Layer 5 of a small transformer language model trained on English Wikipedia (11 layers, counted from 0, width 64). Numbers have three digits each and are written without spaces.
A neuron's activation on a vector x is ReLU(gate . x + bias) times (in . x + bias), where the dot is the dot product.

Input weights of the MLP neurons that the questions are about. A number n stands for (n - 500) times 0.0013.
n2 gate (bias -0.207): 407463466342445664446380448583487329378442476483343563484555387629417400438535610509577517505572425507333365378433601587481442332438364451554389564306362542569590352455553475584378503431673521
n12 gate (bias -0.011): 533589589354423645341491577552683525534388640429532547528412524539411574335362379441392618461374484526532504293486406649480342670574483511374519425437558522551498452561478403437458435685570390
n30 gate (bias 0.092): 570402467528574670459458570463529489497667505615450531554559441501532589490528484400433534519409312500355573613398506431525524433618546506450532556574474632567590514398482487460629484600403661
n32 gate (bias -0.034): 579373449463415440529445592540465404609684305576445501590464479622471522536428516339504454420490622571485368273478546425517365372370514416391674425513383561471325406489657490358374444394396431
n39 gate (bias -0.133): 415340464449305480484389472546343491545556428501438484524512529462351628462400610543369495341485617449445587449525509497574391576477478454421492401443591489510445646331666365301493589367571504
n42 gate (bias -0.018): 448498620364426538413544413521421436435392540579415515528312556458319345425434449436421491451313512760580470658344456433517449620554667486413507389461568483341561510618372524371564541544548515
n47 gate (bias -0.062): 248411364394289528509453461627391509464460591478349585612429598697622464359353410657663449430497427369588650448444517280440488403396484704481324474510711456580498399422457496381491389524507511
n52 gate (bias -0.202): 477556405483443444460556486524391419609464525412608511504511268645414506479387493600374333382458390463507324375466614398292118393449475437502499279531543479470349318345566773368339532526549390
n55 gate (bias 0.149): 488570378454514492586373513503541669553453417691457496444549441496603578593610551566498636463513562534660580493488363462426467638448467405385594419478509427425431484511459409588475487599522500
n62 gate (bias -0.053): 430503556326424602594468606544348399445505478450467572505438466505560663404435480384430629504516413429499516320443456466418462608432497488538605464611305683350297451479573433398787534538455543
n65 gate (bias -0.137): 376478370407357559594507493412561404541477545396469631522502545528567571360499334456528725550466308500736425637601587491392406549486537554538335502531483368424531569536487381509656447385515604
n74 gate (bias 0.049): 309497553576429553497453384509461499540603447580466485460498438658551263457403603358566525438605541355493590466396572416485392406443432532417401283462523388462495579583455424631451609323531381
n79 gate (bias -0.262): 424454498434496496333760371155570621136611197455596632683615456287315305722376202249736477517313230342458623490372301624234015721559559604591460638378287775749448221430302744288313382737326497
n82 gate (bias -0.160): 489462392421516436396380501550317559458400453431439531577597440514515421483527563638391416526409508592401524529587477499391419530551512539464688290495543640470504421198426708316561451509240529
n84 gate (bias 0.006): 594483502554683629756555642601531598529660426499718640545494384534367499393400590560569425459599456447547512399457545320506582506439649410568523418608560567567587544542550543450477603390536422
n87 gate (bias -0.106): 578378546487627550486598538455471491550508386609465541518677601551223684544481684527456497445692482418482636378442417329474398493391396425531518564432378601643450346413611473590415567478573309
n90 gate (bias -0.041): 519529444419410547450512483655329392375535525532505440518719406342463405555556499569555622411519555462553467538412549486514466361698468267474560553477443541520558414544448558542428494330453577
n91 gate (bias -0.067): 687505518575695426523590393624532409479437446580487475556533509462495353527470409705590598422386363640555446736459590579644581586483598558446423494419586502385425565439458404550388468538557285
n113 gate (bias -0.241): 536606254351501495367458657494616626343259361519425518480549661557457330408572565526509449433370452465653438447682658612639422443477473576464241487468445439542493458402322426520715560360398483
n117 gate (bias -0.008): 374706540305524568571413538559497505635488700579536555479531391401530456395584675671428603326350429568352477550398585478523462405554584393572474477531412443556422404531395516572471540512443518
n122 gate (bias -0.229): 495479592331384489403539536525588454672376442485336522342484443406436482590616423523590552566548565538556615315665393619671341472553256474530529561608416502445538466260644519426426616525368527
n123 gate (bias -0.192): 470323278402558420463524384422355401654637527439357627441700389519279602333481505345545389465332370421436367596601513513744614477289531465451452393427397490514583268513459318344610500421431366
n132 gate (bias -0.207): 402431657399289476407467336367562638352512557600567540570655536275435427516556491445426557501549336556672431513417337389551487437625552433666374611460551449558564523621316466543517409539610497
n140 gate (bias -0.051): 500556489684351466513371508620540711518285519503451687556553582579640514563592436610601412520638478408460532466588687620515428428600585528468313475481521628408538441347369582439612382499465321
n144 gate (bias -0.022): 275549545651638523501549617556791386478563388421426570610597460336477517441308443525442436653568541409563536528619539252361432718489628299600495554550508484618574370485514557517512470478554409
n151 gate (bias 0.044): 591613521739523503534487498629625436464505713763578545501639481649615572471455473643548638442584417612478584445537622552556584452510498504296598550506434408417664457513502554502431468517556545
n153 gate (bias -0.066): 461579393427575508405515463441527404569462394483688633421479485455390506373540552381476517649311405484474403534373462591360477412603606516530532439602501395575425475504653355559421426508532518
n161 gate (bias 0.041): 490544607609607541584571389377637441413599470675446481464510488531310336417454554437518495385368509666448427412547510538462600539637701415569589657490501445538509539486476385603567668482517618
n170 gate (bias -0.047): 540362458648402491553456517591443559477316413425469473366691517536514408619553456563569502571465419447558486463399394478447458534303437660546398444683652510460681374471604450470405472539463526
n178 gate (bias 0.047): 461525466426427486434400547554496443408403474458368621508317448436571434516311596648517511547645470454658442666654259487341481538478402490557404525383593439491303440560527489509442379416399439
n179 gate (bias -0.153): 494573504575682613403503652440469511580585593264405447554567372313451392602536386310359422552612655405353557474606527657322489548738552302501554520631410473461377502400539441496343396474482343
n190 gate (bias -0.162): 538638527495330521520588481382669509398441390379673381478446381427476324581316398400335491303470434582457441433538349400369333590565541475433478603589448382325478364582528428526444595250506488
n2 in (bias -0.014): 442576427352338487506575531526453464446487491535475493393351577440549432436618578748461466399412383566330393364646530357437391453508447605470414716508417562501582448531523605768403607571480510
n12 in (bias -0.066): 503403600569470430432500534560528557597559610470526537477667509630401465546691474582599445597484622592645655567591354700416606597449621606453486655607372564497519630344702569632567357400466791
n30 in (bias -0.045): 498387382332425338385345441404374382521505496507468437484428417431475425354389373349555438551404536515440530400483484528481440467524365289539530367503585196512356512509330403312414526445325388
n32 in (bias 0.086): 610583482549532652408677475706467621654566562622597639556514735486674626574538542521624427529537601509510428556553608454685502511484410592538692507574587485418541536526397540389583516477557622
n39 in (bias -0.067): 378539630626568444429693555288567568465514405563504550467578543507454526527392474536363365616583436583708464519377487512599679513468689566678516579509575555433398513491551565557540585413583501
n42 in (bias -0.047): 268510469390550593404629337538492504410380401645543600589559589549619388490539620462506551551455483323449659521456493388502558454501491642520476554631410421495437467502428525489415499443594445
n47 in (bias 0.080): 444539394412436472587501493429364280602475531213597484489463407495453451376366449642593417434601576362344634232547518410480408471535255448435467437449558267421577508667530329508378448500347577
n52 in (bias 0.026): 383593359546512614465281429472449530535487439483650581510495392487457553435550502565419650605481358548505488486477529501246359471375350403473523517508367500600424522471472400728481573561549528
n55 in (bias -0.036): 312501478417531521660553517498470652452481542554472525388606486486476528691491352512566644628508400601446568443283604566369451468515564606627588525531428682452559570574630677487481509511453703
n62 in (bias 0.005): 614575504454473600546375416634472354549492661509606329428414482447457423383370551576356576395417447395562476461605487394413413449518462506468364488496293455450415687406383536356644690436568435
n65 in (bias -0.067): 338290532323370424457407443484437342429386562471450464428427617488488455543533588444566446327519463324482575314452554451190335530606431628410411473487518353471456486450568505332513532519467495
n74 in (bias 0.053): 563472554412598545694567586550440481609408513565454536527503492577614570466443464531625275605526447445578510563672492423534626456530511359648529512591629577606605631305458399522570497456346521
n79 in (bias -0.057): 270516435538567503407763208298562591128706315699680626670344398392325423583404274213836359451303205436600539493250394655206187665630729884449497571636457595578198036555276664198397616789573640
n82 in (bias 0.022): 336474432350392560508436494595527553536498511593673556607491542600448416648604569613416549385337468532602354480593565476363581541582732583538565432629518530502500547380502579316598578515485613
n84 in (bias 0.052): 601538529428402358542291510520555495429543537471515568452522596412543393598588597570558493428591393417474524553685584468505326411486356566489727424448572553458403456681408444345493487708418464
n87 in (bias -0.055): 478558727478505314290665561522504586499425483403489611575370410336499502438598669467606599431618505487406474571443419578473415695476383549602457311348505551733482469523620492515582435625536489
n90 in (bias 0.060): 441347452504482771645496525592595400491553453440464625600421678383539518451374538603501543503489488646473521513608451491613396473599534314579554519679624437386415609624473520372590496543566431
n91 in (bias -0.028): 589575615490476567446543577503488608633495494465415629512575690669509487580449497479503548732678780663512511459609541551470530438576331664350642425406468488535491537549543326541392374393428672
n113 in (bias -0.014): 576424565581635568378545459444767604452467453492599586530557474687475575367308531460470508681702391475528388590494439532639644374458381592502676437415515492392670471638459465249514324385438617
n117 in (bias -0.024): 489472644459557587534593590539645479492393501582613660479486557566607536506624412510640596603536434573518406492499623661462454653312519610543379577506453502497584508418499616587594523595655512
n122 in (bias -0.029): 485453421331451749610453490632469380450534658645615450640546507334591624621571413564577349606499575582459533586498598550613633536328437560466454496568669491498587402265551709422628501623350430
n123 in (bias 0.017): 256287572454459573520562455506639608488377550781605595392528528455495668492536468459601673406431573491642563523483480548647560497493562449665378637596424650423399411467369492495582376551482499
n132 in (bias -0.009): 395432624320475687602454647561425301469417469526467552411670473496534601547517495609575438572400727670570574440620431638561431531560500346626588409528424471419526524540496671462559361545380706
n140 in (bias 0.021): 461484680470559562465603570359571489468439467420477538590477547484481591594623445430578545391674581418423403472560679530446498484472426478504526552424576603454706414363317431472578748305411364
n144 in (bias 0.029): 511573423286570478405523602632538527625538513321544539580585545574531613540370387544525452474599458530539439437348356391344378503502504546454536295330520695283495487529428379591475543420617461
n151 in (bias -0.027): 356398617434601577472507466587541535481373564515583610653375484523605480520546579600452495534444541427493521584553635577638488482439578479513652673479497395497537559416499264583667538590493537
n153 in (bias -0.115): 508517639649480470432380457595550358443459458539454512497576543490484674645451601452534568437493471571437585586425560572464471570415505544646458467638652583342338453260445492582469333655575492
n161 in (bias 0.055): 464563652613512537670430544602436584484347520528520441523555551428393538674457472430610719695506528614433462337472538562768547574512411371410514553452437473548550563556455452627561333638528620
n170 in (bias -0.110): 525655451640551627506590552519481611431485668506563607434408456390628529442416665526484523529450426591534609447473437644414420655535456566540588444477402500642305660554436553460507593510579549
n178 in (bias 0.053): 523379446419604696452413563459538469470461635535450493497460310524590517443490595495391471508557447485498574609443432562422553630669445407574577357425500449417482496545511532571508485483618547
n179 in (bias -0.152): 612477495506372311420508415551652327449450477573491511430502501476432278464287477380562408553449283371510378394430592418527504356476635421407337500456515509489335503388596554500462371643460535
n190 in (bias 0.019): 463487543383524537464518502655419636437470455559556300550589468447511563516506649426383531501468406527475517391432652539496357592443643454404537343393367338389545464531395571344465514661647515

Each question shows a token from some text and the vector x that enters the MLP there. A number n stands for (n - 500) times 0.0073.

"end": 534574467470467470400441183349359606477365416665368544669312754550435480518490548637566538469567582654688480559544590603530435456451514522296477516681412371422406648629470399525725483578575228
Which two neurons fire most, strongest first? n42, n91

"A": 457412267532542412397249396572424462242574578543468459377565578619504509341472526427573572577559292422474480539585512902510411500501582562574453401614601412469514655525493605675589675504581478
The three highest activations, in order: n65, n153, n170

"amp": 481462571326355508379524375381472389560609397502440353563687519339499503491514613633491536457591659592492393396363501618595647399759558570334327331619605523605494486407668620340739642473741387
Which neuron lights up most? n39

"um": 606373409667320380465367536549436443568722539641623397515456447381539538421631565484535464412580633494775399423423744360461375599397549452583582401578524570364509420657283294635633516504321716
Which two neurons fire most, strongest first? n32, n84

"a": 847523328674298340484301616577462515527639562517463650575424402336567545414454631536476328408706557560366377346414554412571612682708634488386503389567556558341577582537504506379486528621420479
Which neuron fires most, and how strongly? n84, at about 1.7

"age": 468436425418355397320452470565564577346656693537598551594581430395551477390566438447711580444670830532433480382409543444521522530475679512223546322660530578352634520665471355367575486480516584
Which neuron fires most, and how strongly? n32, at about 1

"ampions": 512482583399414572338394460451469382458663400542553459480798333493468632300516527569425453500615713418484657343420434581552457308631698456401333383515772557447596417700674428515676518567475616
Which two neurons fire most, strongest first? n132, n47

" t": 490449552446390530744570426525556619432694432734564373353426538430556386375439375582497598478637553487573287634563417740439549440483420458481488350665503498490501512420702179430358681612516507
Which neuron lights up most? n74

" f": 519475592590622419619339467553581572232442411713655547404454442451420417342382435548459516438613538346624489545474547534509373476445470539587483605668503425438602426540629024699510704619350723
The three highest activations, in order: n151, n161, n84

"anc": 624542511540601382586319581522357489526653450498558517431424501610365809568423478449500719275631668375486373476295629442366454386522520449394315683589439581423596707551392510577603456690533354
Which neuron lights up most? n62

"ec": 329539664548381524532395626391494474593648597713384268389558351594615785593365610416437691412543541473284479585439395426453546283531756554481420465661356324481611548619523522495460614414563475
Which neuron lights up most? n190

" he": 480641470587517371504587376550641588330548506489425364681496641548646428212632457581519592580599479400510351377410540616569404495350416450459242638656696644500623471398589433378449638598406571
Which neuron lights up most? n140

" d": 469627611581396357495460543402512518449539475651631290527579395628394619385328423717463592531703379497705433594572500734286534380528522283411534473675460554480500445634565506462454512527402326
Which neuron lights up most? n52

"he": 414673322437635318575360505702482522369546495430453663582335376529678649495423621683575571650566376503391522433518408234362469647494585703475580481555529611186665410581584591363504495361436681
Which neuron lights up most? n144

"iss": 431681509361405357349498339526606302497513424762494391532468377561318702410545670442385568809537514640511484535472655663470487525420584472436548442523663572354586612581358299424433554374713564
Which neuron fires most, and how strongly? n153, at about 1.2

"ass": 354426502596456490474225261580604386512677402609647389501517369603412696586530466438514511523579549616535554424446414556504282874582500528348616498523437210380513574567480537651548654541618357
Which two neurons fire most, strongest first? n190, n161

"el": 287460426406447375641470690552432259574639547392468225625316459667589510368767497395480527495604459580495464478544475442398542605718581708359606528627687454464528265472363712480410649498506642
Which neuron lights up most? n82

" l": 649464611622408585559536304542483472440505296677544536364653479404416367465444442529501689398638734458619348522589482653328672501518513444377351283667561405516556326514574384629394602606405537
Which neuron fires most, and how strongly? n91, at about 0.74

"-": 675557389463480531578440254469430374478558608681429248295775435526658421515227625542767375488645615538448538532448545679439557407440433434493407439625466453505483503655604449595675486411531428
Which neuron lights up most? n74

"e": 432478559303414269414298557531312627488504547713530654735407412521653527414593527723515420347684629560426568403556564321437584365521542658303620445605422653370487445487513626473410515589499598
Which neuron lights up most? n82

"er": 428357494268429325447384718522242420463591561536502509569330414396751466354661480587458530428526600631584530361492540303506524423540720497402536600701569763469689518496581464542444692552392528
Which neuron fires most, and how strongly? n82, at about 1.4

"T": 826455585318283616467566432440420415593637445733417411495454405384529635361488439413704476535582536390413501606431439617562596319622509509426592320644439597593480444729710363396599471436516594
Which two neurons fire most, strongest first? n32, n30

"am": 528466390521275458527309476423668346519653552598465183527540619654623614335340743528410369561526479534551412387335390435431391643711505513538588494563602427587538540404655722398679466502765487
Which neuron lights up most? n62

"r": 744573500461542438470262384550533293501643650624589238508526500487540575234442671392493411636653306604521426390593510610468550483667604627594260414483653459656447414433605654494379438538585460
Which neuron fires most, and how strongly? n153, at about 0.73

",": 326512345522352442485320543613558501457598750583540432579493611365643400326590459501406503347609524459545293478310572580596637725504372370431574511753629665498536364549663429541437633494397463
Which neuron fires most, and how strongly? n90, at about 0.33

"ur": 364323453763425636586381455537566661557573572574510374359301452546637505301540612540630611497598524593269397280460538423494397589585427683399572262625588499408553385480441438679565665507361629
Which neuron lights up most? n47

" A": 522409444481374552499443499362302446225602451503524362523569545519651607473377586527457537492674380283379396593478519823434450578465339478570392547652470525510724620512674461534604581493651531
Which neuron fires most, and how strongly? n65, at about 0.54

"ut": 328538614412490261596397633477594570578514416503480606548305504591405583532429550560690611229663430546484503497380542377499297456618636425389666684585694568644503615502400301616538670467335227
The three highest activations, in order: n84, n140, n74

" F": 481524524612482389530552501528312576299557568767501424398531540643608446497475417569457652703572429348541339565456386796357465666463426525452408485519563260406606412557572228549576569447597520
Which neuron lights up most? n151

"\n": 427517376423567415515529421579266532535551542694560414752788668571642496512394619391359570583605470542443396567436318610448500608637438336535290480672517603483576603565411561475358481345433417
Which neuron fires most, and how strongly? n90, at about 0.61

" one": 567563353588487345510453422283418445452612402660498513530419509482442632584458292484579587486585635406678481537515408623666564684357426408406285326530511553249592506602707511609528722496480691
Which neuron lights up most? n39

" in": 533404528503647338413362473590598467344533592577518330671500681457599284249425435537614540539631485470515524318538521793547575574462396448428451547593650642510521459451318489570324600400559712
Which neuron lights up most? n113

"2": 457400412420628370481412280458468370480394595638520696665504751405436522480408413615422576550642467505395487507629534668298401428454587491441344515554447517429604683817509372647625448491633403
The three highest activations, in order: n65, n151, n42

"k": 432518423531431523756286558554538421616556471436652344606336295643502598532566384354544623228656394522580488516491324564605486372562627439427542459680568479568441347432469465532599761693471498
Which neuron lights up most? n62

" ": 666644607335482330687425440571449412301434435547323614647507560430563449453279577713462470507607453410359426441638741701477466640631465338343448656589460601439489480623409462545497379611502552
Which neuron fires most, and how strongly? n2, at about 1

"ic": 409577637489466489381279437442414485370793451508763473450462347397493630542546459410297530429558734529486616461436429483658557435550603404690349289640722552502420334515460481532515638469737678
The three highest activations, in order: n39, n132, n153

"w": 661686461501437492535394440591611525509606554599505472490390423693442278286557338521541753352622535621459368411542399477565638347585587512412468320535378485317613179479663489655579619579462696
Which neuron lights up most? n2

" w": 344599517602470385541442454516520637449413318587604377333499507609571391450451399460459575406668528479784481642467394587473561383435458502415478408734385540422628368636602203641489694649438667
Which neuron fires most, and how strongly? n55, at about 0.64

" (": 300515346575491465672428401556395367368531438620673455445769538598536364298306479356454483558685437445410480449502445767532547684584411527520532525652560453564477569539451395622412693571420564
The three highest activations, in order: n161, n74, n170

"b": 581509437631316412484254552562619365409549718698587229423517628417609665376398731491634343578454535548473438479427266418547546450817544599412497673536631447476599423384387371510654556463588506
The three highest activations, in order: n30, n161, n90